Layer 2 of a small transformer language model trained on English Wikipedia (12 layers, counted from 0, width 128). Numbers have three digits each and are written without spaces.
A neuron adds its activation times its output weights to the MLP's output. To switch it off is to set its activation to zero at one token and run the rest of the model.

Output weights of the MLP neurons that the questions are about. A number n stands for (n - 500) times 0.00064.
n17: 641342383486549303455452669358468593375473290440373551566474328841780400704349510531330423346623500624587657177285454643159483385395540757376053128726631439709388781618386737368421525336229750555634262551255500324581419927382472205672644435587384505634690515655688380490457230394491417621495168510586405475248609725303629500450518832230693495431397341529664556480384453432450631495431
n53: 531643340594698713310366474779426562654530476250599628432593495517789243314509264568607300394443353778300323687500366505637278544353530462304637357375475695438671425475509515509281524288606510597524392568496285803747491539647634793459383682315686371500262633378470538602340256206547406301319252544760924751466130632455398847354555734677353509655371588336559423346522518486654541478584
n63: 487516695711541455655416437584508590385187459357536568728199407596500802846381567370442546642559709670420888342427629161282585394427508574394439504558519753482444527462652667548509537409432749314582521682512750457412382437523491509319550633504552353580623445314543399603500331803310337654664592440553238472816614475687500478589443614787773339730442464410721132311281708343585461602589
n101: 388660678453475374464377471435388737630129348687482424851644666463211500318776399419651625420572394517240435548381589522673385554601431443646718559430572676477423394697471482191446284714349337316324343555580186793522582517522665412517516527617551519492583365385276865431422384674574397740432587436700487514472392651604466221299416690360410735568447496580281333262475109442475560530370
n250: 618812521616267604533518474529272674376088411409453420568402456544555867787633260632397294463718527451505694664576572445350625597449734683756397527648445485787563491737373684586424277491447500522286773339483219460381550500486700696799638543416637465500729367297822211407537255432758349519533581452633290572393434659415425392443390629574547412291729815730685649495478486505165302313593
n266: 496790343455374505053453549787682879392131353607386410117649539571672585623301678620509537746466383384570713750178604514477300393674530595474342486416424495398455613480362564537529427755451406500461495387096708711657459345261320575486469708322395615580366744363470515530646406836300271338514659544449666676564558616772460673402509524813574688504435538576199509524550633585331427590634
n318: 590968547635555459542320393181188543421521518117431487292400533351563513324383329529429510536163339491753395509513121429416571448332604654089567461504818528430539477399509420689430222504664271290384373671512256650509283296472587545289634369496464799480620412368275617747516538633466555557532248476442664350637366676529699179637438337634504517266416563705570460411504474523444583210328
n340: 403167412349276627417549466665390646384541468403486517322301284597356054449380718496351642622559328641527396359638483403469321458251516356611199651344587133274396644572255682400321579617572514653541500505443645457707627521587633303385725675436628309552407792422766671538627368356753663397220412561619364435561646415380752530330626183330591415821621232622309422630608683541500561590551
n349: 280374296558440636646466504464476367795176452509382492360372713293444614584628362381504402623535550393695769628375296603517605348476385472615432413646289314344529465514492644782575423454636308217589671269625514565389479602302400526491247527451650315174568500471355437554607728647420754518159330532628347442581310373393554542553504362541368817637424604373584302334321555339397341397254
n352: 526607380500492444407527534586281443723567477425537908486375610547583424271471192512323407583258544448532327545425434356219314418574517496567538469749500443088575445631586566602276742310405635396752601328500171549244509547055552591568382439764601233459540658478658693505379577462399717653775430339384496590690458703265339478643309453832546712413352355463394549689544243495604557195643
n361: 420280397660300372711661763434386664417239396361523355523287472475659544459409621545446378771784332701549537456201440566610539453431381636545226522273578514421483374486517603561684514770385547862541621383739287318412592656728349905593437356462416242222222505287587588274560335405754432744560338481571557337350298572625539526487414537543471483380533581486722339440608365437696278427240
n378: 660400720398398371522378424625340296559531371447595330376585642424755670398512445438657452403305545617402693600353692617463633629463321442554371308361436362386397551419548642504470438541654531339674619442423733695680304412223524496399500570415341491466558439664729302531538616368390603442643180526450533324491383480541492566339318788289185601480492750410314203205386789466886512427738
n391: 424544491364627586323704371398591512567623398724496400630428382504388550284474592544251463312410172485681526460438833663417580248469298268378551593464596521417488448526565513735360358590473211496492605420540548517433465715467508552193448504592350320543587512231391483542347343541567545416549434379520354617743656523280369586592533302912496301262493552662453367717310527431607516512324
n423: 409492485336435509375704273284484303649343403482416529559652765377631585325399491564339445301353437438247549461403462284539371446829460500628376504422694468518297478160405559577496341530463809417298416541717288692478556574562680548665646563720578253355655393525595563385423132556447469573545510286857384173505804326416550398583683114514391704396654517676364674559416653628504538299641
n479: 575532388432455590269267776547316530447475187189522521556523639384424022267321557504475545566568275652566484631410470369678174416645609642565337449518476472505564482580437417642750422676437696684663487509176471950600591550495475567307595491462583175452474685363452317375563602224422567296296534477578561431422609744434373599550504600551278538534549818518410332417368315202873449517513
n505: 544228461521353574386224484698528393555457665389565402643608518705518565818662317379366626554517648341521583441727521648424463561663629535677536422500593487456239616591298397525641620305288721658798665375314698532361555424474217534674230730642393464481239557624546527442614374394639335666649355442357089456661474545284455512614371641658436569721345235655571650669578675341500338639488

Each question names a token from some text and the token that comes next. It shows the activations a of the neurons there, in the order above. A number n stands for (n - 500) times 0.011.

Then comes g, the gradient of the next token's log-probability with respect to the MLP's output, scaled to length 1. A neuron's effect is roughly proportional to its activation times (output weights . g). A number n stands for (n - 500) times 0.00075.

" song", then " written"
a: 498501508491496515501505475506506493514273520496
g: 402552580335437448558467457515302633536517530571418694419582401443481383400529409458683525762479634425443485501555673652419689414453435630543699707554482561384454401668829510431304499599562620433616495314695362530536659458508640188447440632499504722551394525442533452384215239532650364457646551581367462460694589377433325568429486547541565298417679612305341434401594486522649644458360
Which neuron, switched off, lowers the next token's probability most? n423

"ing", then "!"
a: 457538506453501525482497502486749464565490540509
g: 652211610521536442452334562457347525204335651347596527644583552555569458481427382603430594589591423443297402492519451579706139347482400417430284341659502419593574646518455545679535452572567407698799587505408657434391556363477492664624616572415685400529351462457439511467632455482323518501530555444607530638478561590396335520699521550574327406368410579520548491452390303374579640637832
Which neuron, switched off, lowers the next token's probability most? n361

"ell", then "ows"
a: 505487492497493505508493491500299432543486214468
g: 416493630562505489553553416562392530309386598455374620505790453588310565521866430518516605387315545438560505430378413427566780555679640515588355600501405579640703423440403538669454489380431334617324545405634433346569510447595572662215554451671590598346445445436476644458350510494411446698596430524599452314647563608374441338508615363620530707447562631391451614166412341493391333617413
Which neuron, switched off, lowers the next token's probability most? n479

"land", then "'"
a: 459499475549556513499496495499507526462575553508
g: 748497586563520508476446547668713375600355422445787268463436454440591661542441544460395429622409618425484659688469576399385487474366480565553303536448500351463357590338729494509429495639665441756623526615431563537565257446516522675507355792484358444383376503449470559485473324479339453290542592367515560584644458665239417420616327342416618358622671409510693380596576616537672386666637
Which neuron, switched off, raises the next token's probability most? n101

"3", then "."
a: 553521488548471503508497492485488521498546523493
g: 652436521391590450430375465366658491307434598435431447513360568701544435683421756508565537386508467471378582659370459649473600589571655643743260353523404587273447568280551452508627423409680653712514429492501405262490520524582529409363509391572379670678301448763498418720349511399595664605493506469319374435339335574344438468454643461380596452467564266457283371698553489351414451595466
Which neuron, switched off, lowers the next token's probability most? n17

"b", then "ury"
a: 830489509522509508458357475506523498500503532497
g: 572461518564647610421666562460514293337397458484323279404452434286527650554383458276760398522236550467377663540425359645441541401472518506577501419475519701642502417501474574522387354769526570784398587465419731606460563595312447361252546688394669714525428504620367447394512584332364473533247545234433689459463387461503650626531632527515490510303535339516589338573440589492548584581505
Which neuron, switched off, lowers the next token's probability most? n340

" Green", then "way"
a: 469502483503517481484481486516486238624668546529
g: 424572423466596432302589725484406646503664380476643416515546518703482325607633449587468415374453551367539667664563520421516570384556687314471589486398598507677420404428584393590532439573611482497418597291339216520376697368513280450305342419654392522382312390531374643540670528255805682539383441548607465569522513583485610280479483210489381538359568412365317498433352581605313497624456
Which neuron, switched off, lowers the next token's probability most? n378

"way", then ","
a: 497558449518519502498518473372633523502756511525
g: 536533673573637519407369491477388656610641562399584617332468423643515651727505504615604595473592480452317522216557589536580305422407561359529329432515664316526534472466556509481446645219235606599526475419427594489454333565524424338467816626329540508827578614461393397582421593581481405409675587708308475526421567553471403605431501428379421416493225360346582238531504443369616719445561
Which neuron, switched off, raises the next token's probability most? n423

"s", then " The"
a: 507494490535032509495501544514540463560682512434
g: 223439595380594737554422329614574383719469630472717471637473512601582528550350511487505325518323439391493426410410498488727608707624350392468597704248533646477514504566649314265500527461609695561407388445523338727444508585637514567367647354692339661416481453299563552589415359608573482551609521773407599512460497351405686682521335564302645537544461544306473360428629460556570507440505
Which neuron, switched off, lowers the next token's probability most? n250

"i", then " made"
a: 481502567539529508240432509508416483524476473516
g: 614403541651631579526383336457704502540340478479335472479477515530417593513552548711591361526747622461452497413468683529381471520472616379497338340419628327415419371446513657406560474466726427442526512505314764562613596563855612539599526347360471445600694645405543447391194630508217549334703489417581600563544574453432293367751391464349365392710663448539486305456513601557557419575563
Which neuron, switched off, lowers the next token's probability most? n318

"is", then " Par"
a: 539515334512529499378487565466172499544456466498
g: 547540457423546406384287398543237270543563399557477570617431264494472810508476345449602460708405349333538507351453518486593477535490517485531351331688484537436540390589615494433675600400373669658742532716649602513390334490264409498304538602473390463677480513542433663627581374477388508476491430557390472376459406631697386374575463603502580364552171526474504076480522576578372475462613
Which neuron, switched off, raises the next token's probability most? n63

" track", then " list"
a: 500476464486469498521429540491511488507510508516
g: 791531460829508287725540517448263400412295571762415488476607497746545387492552491591459448548530422562548684371542425510479288590588601641399406300683342707668502463483624471570526633708589576502395411513761467424423424511375490475395394445552643627439464718379470439563585624449568413564484222552689446515590563565555335556596515530417436704487644643481507476349427467461726437652293
Which neuron, switched off, lowers the next token's probability most? n340

"els", then ".\""
a: 713515543465365518500558434489574504511392511482
g: 593402622577584733563449563585585491427461427625640394548346292429458445597473376473406448293400474546420737662508418462506289586464358634612589427593411345396612646331418828522544209566520578401339676585590401445485613632626438643483348537572425498591484309646457458505685440401536323561527300280550567536423287423629376487814394518435542529469245734291662509583468472376487562462464
Which neuron, switched off, raises the next token's probability most? n250

"ant", then "ren"
a: 508500509586512500488497500384518460526462534498
g: 329446587603655520597322265582647328574449326502539628574320421637397637618665543448481545552496268586455385497207639531523623332497307314394592630436500458637283571353564687368658415595601417520372455505352654538454339410664561786554367445465537675716375512488563517390490522437507393456340514544660565567509538402370520601547747592646516467494617671550380749419567505389535406751359
Which neuron, switched off, lowers the next token's probability most? n352

"th", then "i"
a: 500466479505535471490528496275482609508391578485
g: 565392513553737464357509627330426388425299412552277606511356314300479570680566496468565678435561557471343445657574343406477556310495599474544392546572503353356536652491399578426219598611528600572375687573474603710422443605348467449510415715519590519191546536417569538407311339644395487386710474358415420401560475534445493585335648372537350500180416539333665452654646579361666383539652
Which neuron, switched off, raises the next token's probability most? n352

" f", then "amil"
a: 495474501498493500518468505475514513518503391426
g: 534340583433698509353341402767691591425249456441549365627627543479423582633421585378390495498484292693502625378663368369537376516578580535528501651482605592576455759639397551651530692590515616374568533513684453473646550628366516480686376358367354377334464637573624281477521357448517328379436353439534269589556359483489684584348635527569664413747406518563440711529621690504578468566705
Which neuron, switched off, raises the next token's probability most? n505

" You", then "h"
a: 481531511370498483481526427505528486503509515434
g: 687381624578510483728349536454516636548676766536433684624350424360398608558380453428497557602320500398435773479491399330392394513457710528560408616407452600688688540392509357366620495624403626597501742697416471623473428493695447545355623593543487551446510270640417502483762441316526307428731608509238452586402491451512329566513696541410460297421602550706444513379426438430504378550689
Which neuron, switched off, lowers the next token's probability most? n349

" th", then "ing"
a: 492465522467484513488501468505492527512432551468
g: 461555482516538744579678383507379444422548398469499168449356388662427455547596776400515710594378542486585616520582535394658302685431291505591534527405604549446648490482721435318569538600464419647700548299331397416469393469501569521527556539657570544590543574433316520426405739442696373574563408572664686679685648442453433507352395419358567319580470688323531720485424447509777385595363
Which neuron, switched off, lowers the next token's probability most? n423

"B", then "ay"
a: 440503506369619511477496438279519525518495536554
g: 576485510589390431348384724431255545650597376686303409624593467628423641565409364199510467521313587393504608771402260625420519388459508601451587590391468459342495497395574457524723652409501433460497428501390358353413621477484432548349400264354384547672513452574290414291497466532516491416643441483666233407639438683655504317406407549421565700487413528496371468750675626400539534310493
Which neuron, switched off, raises the next token's probability most? n352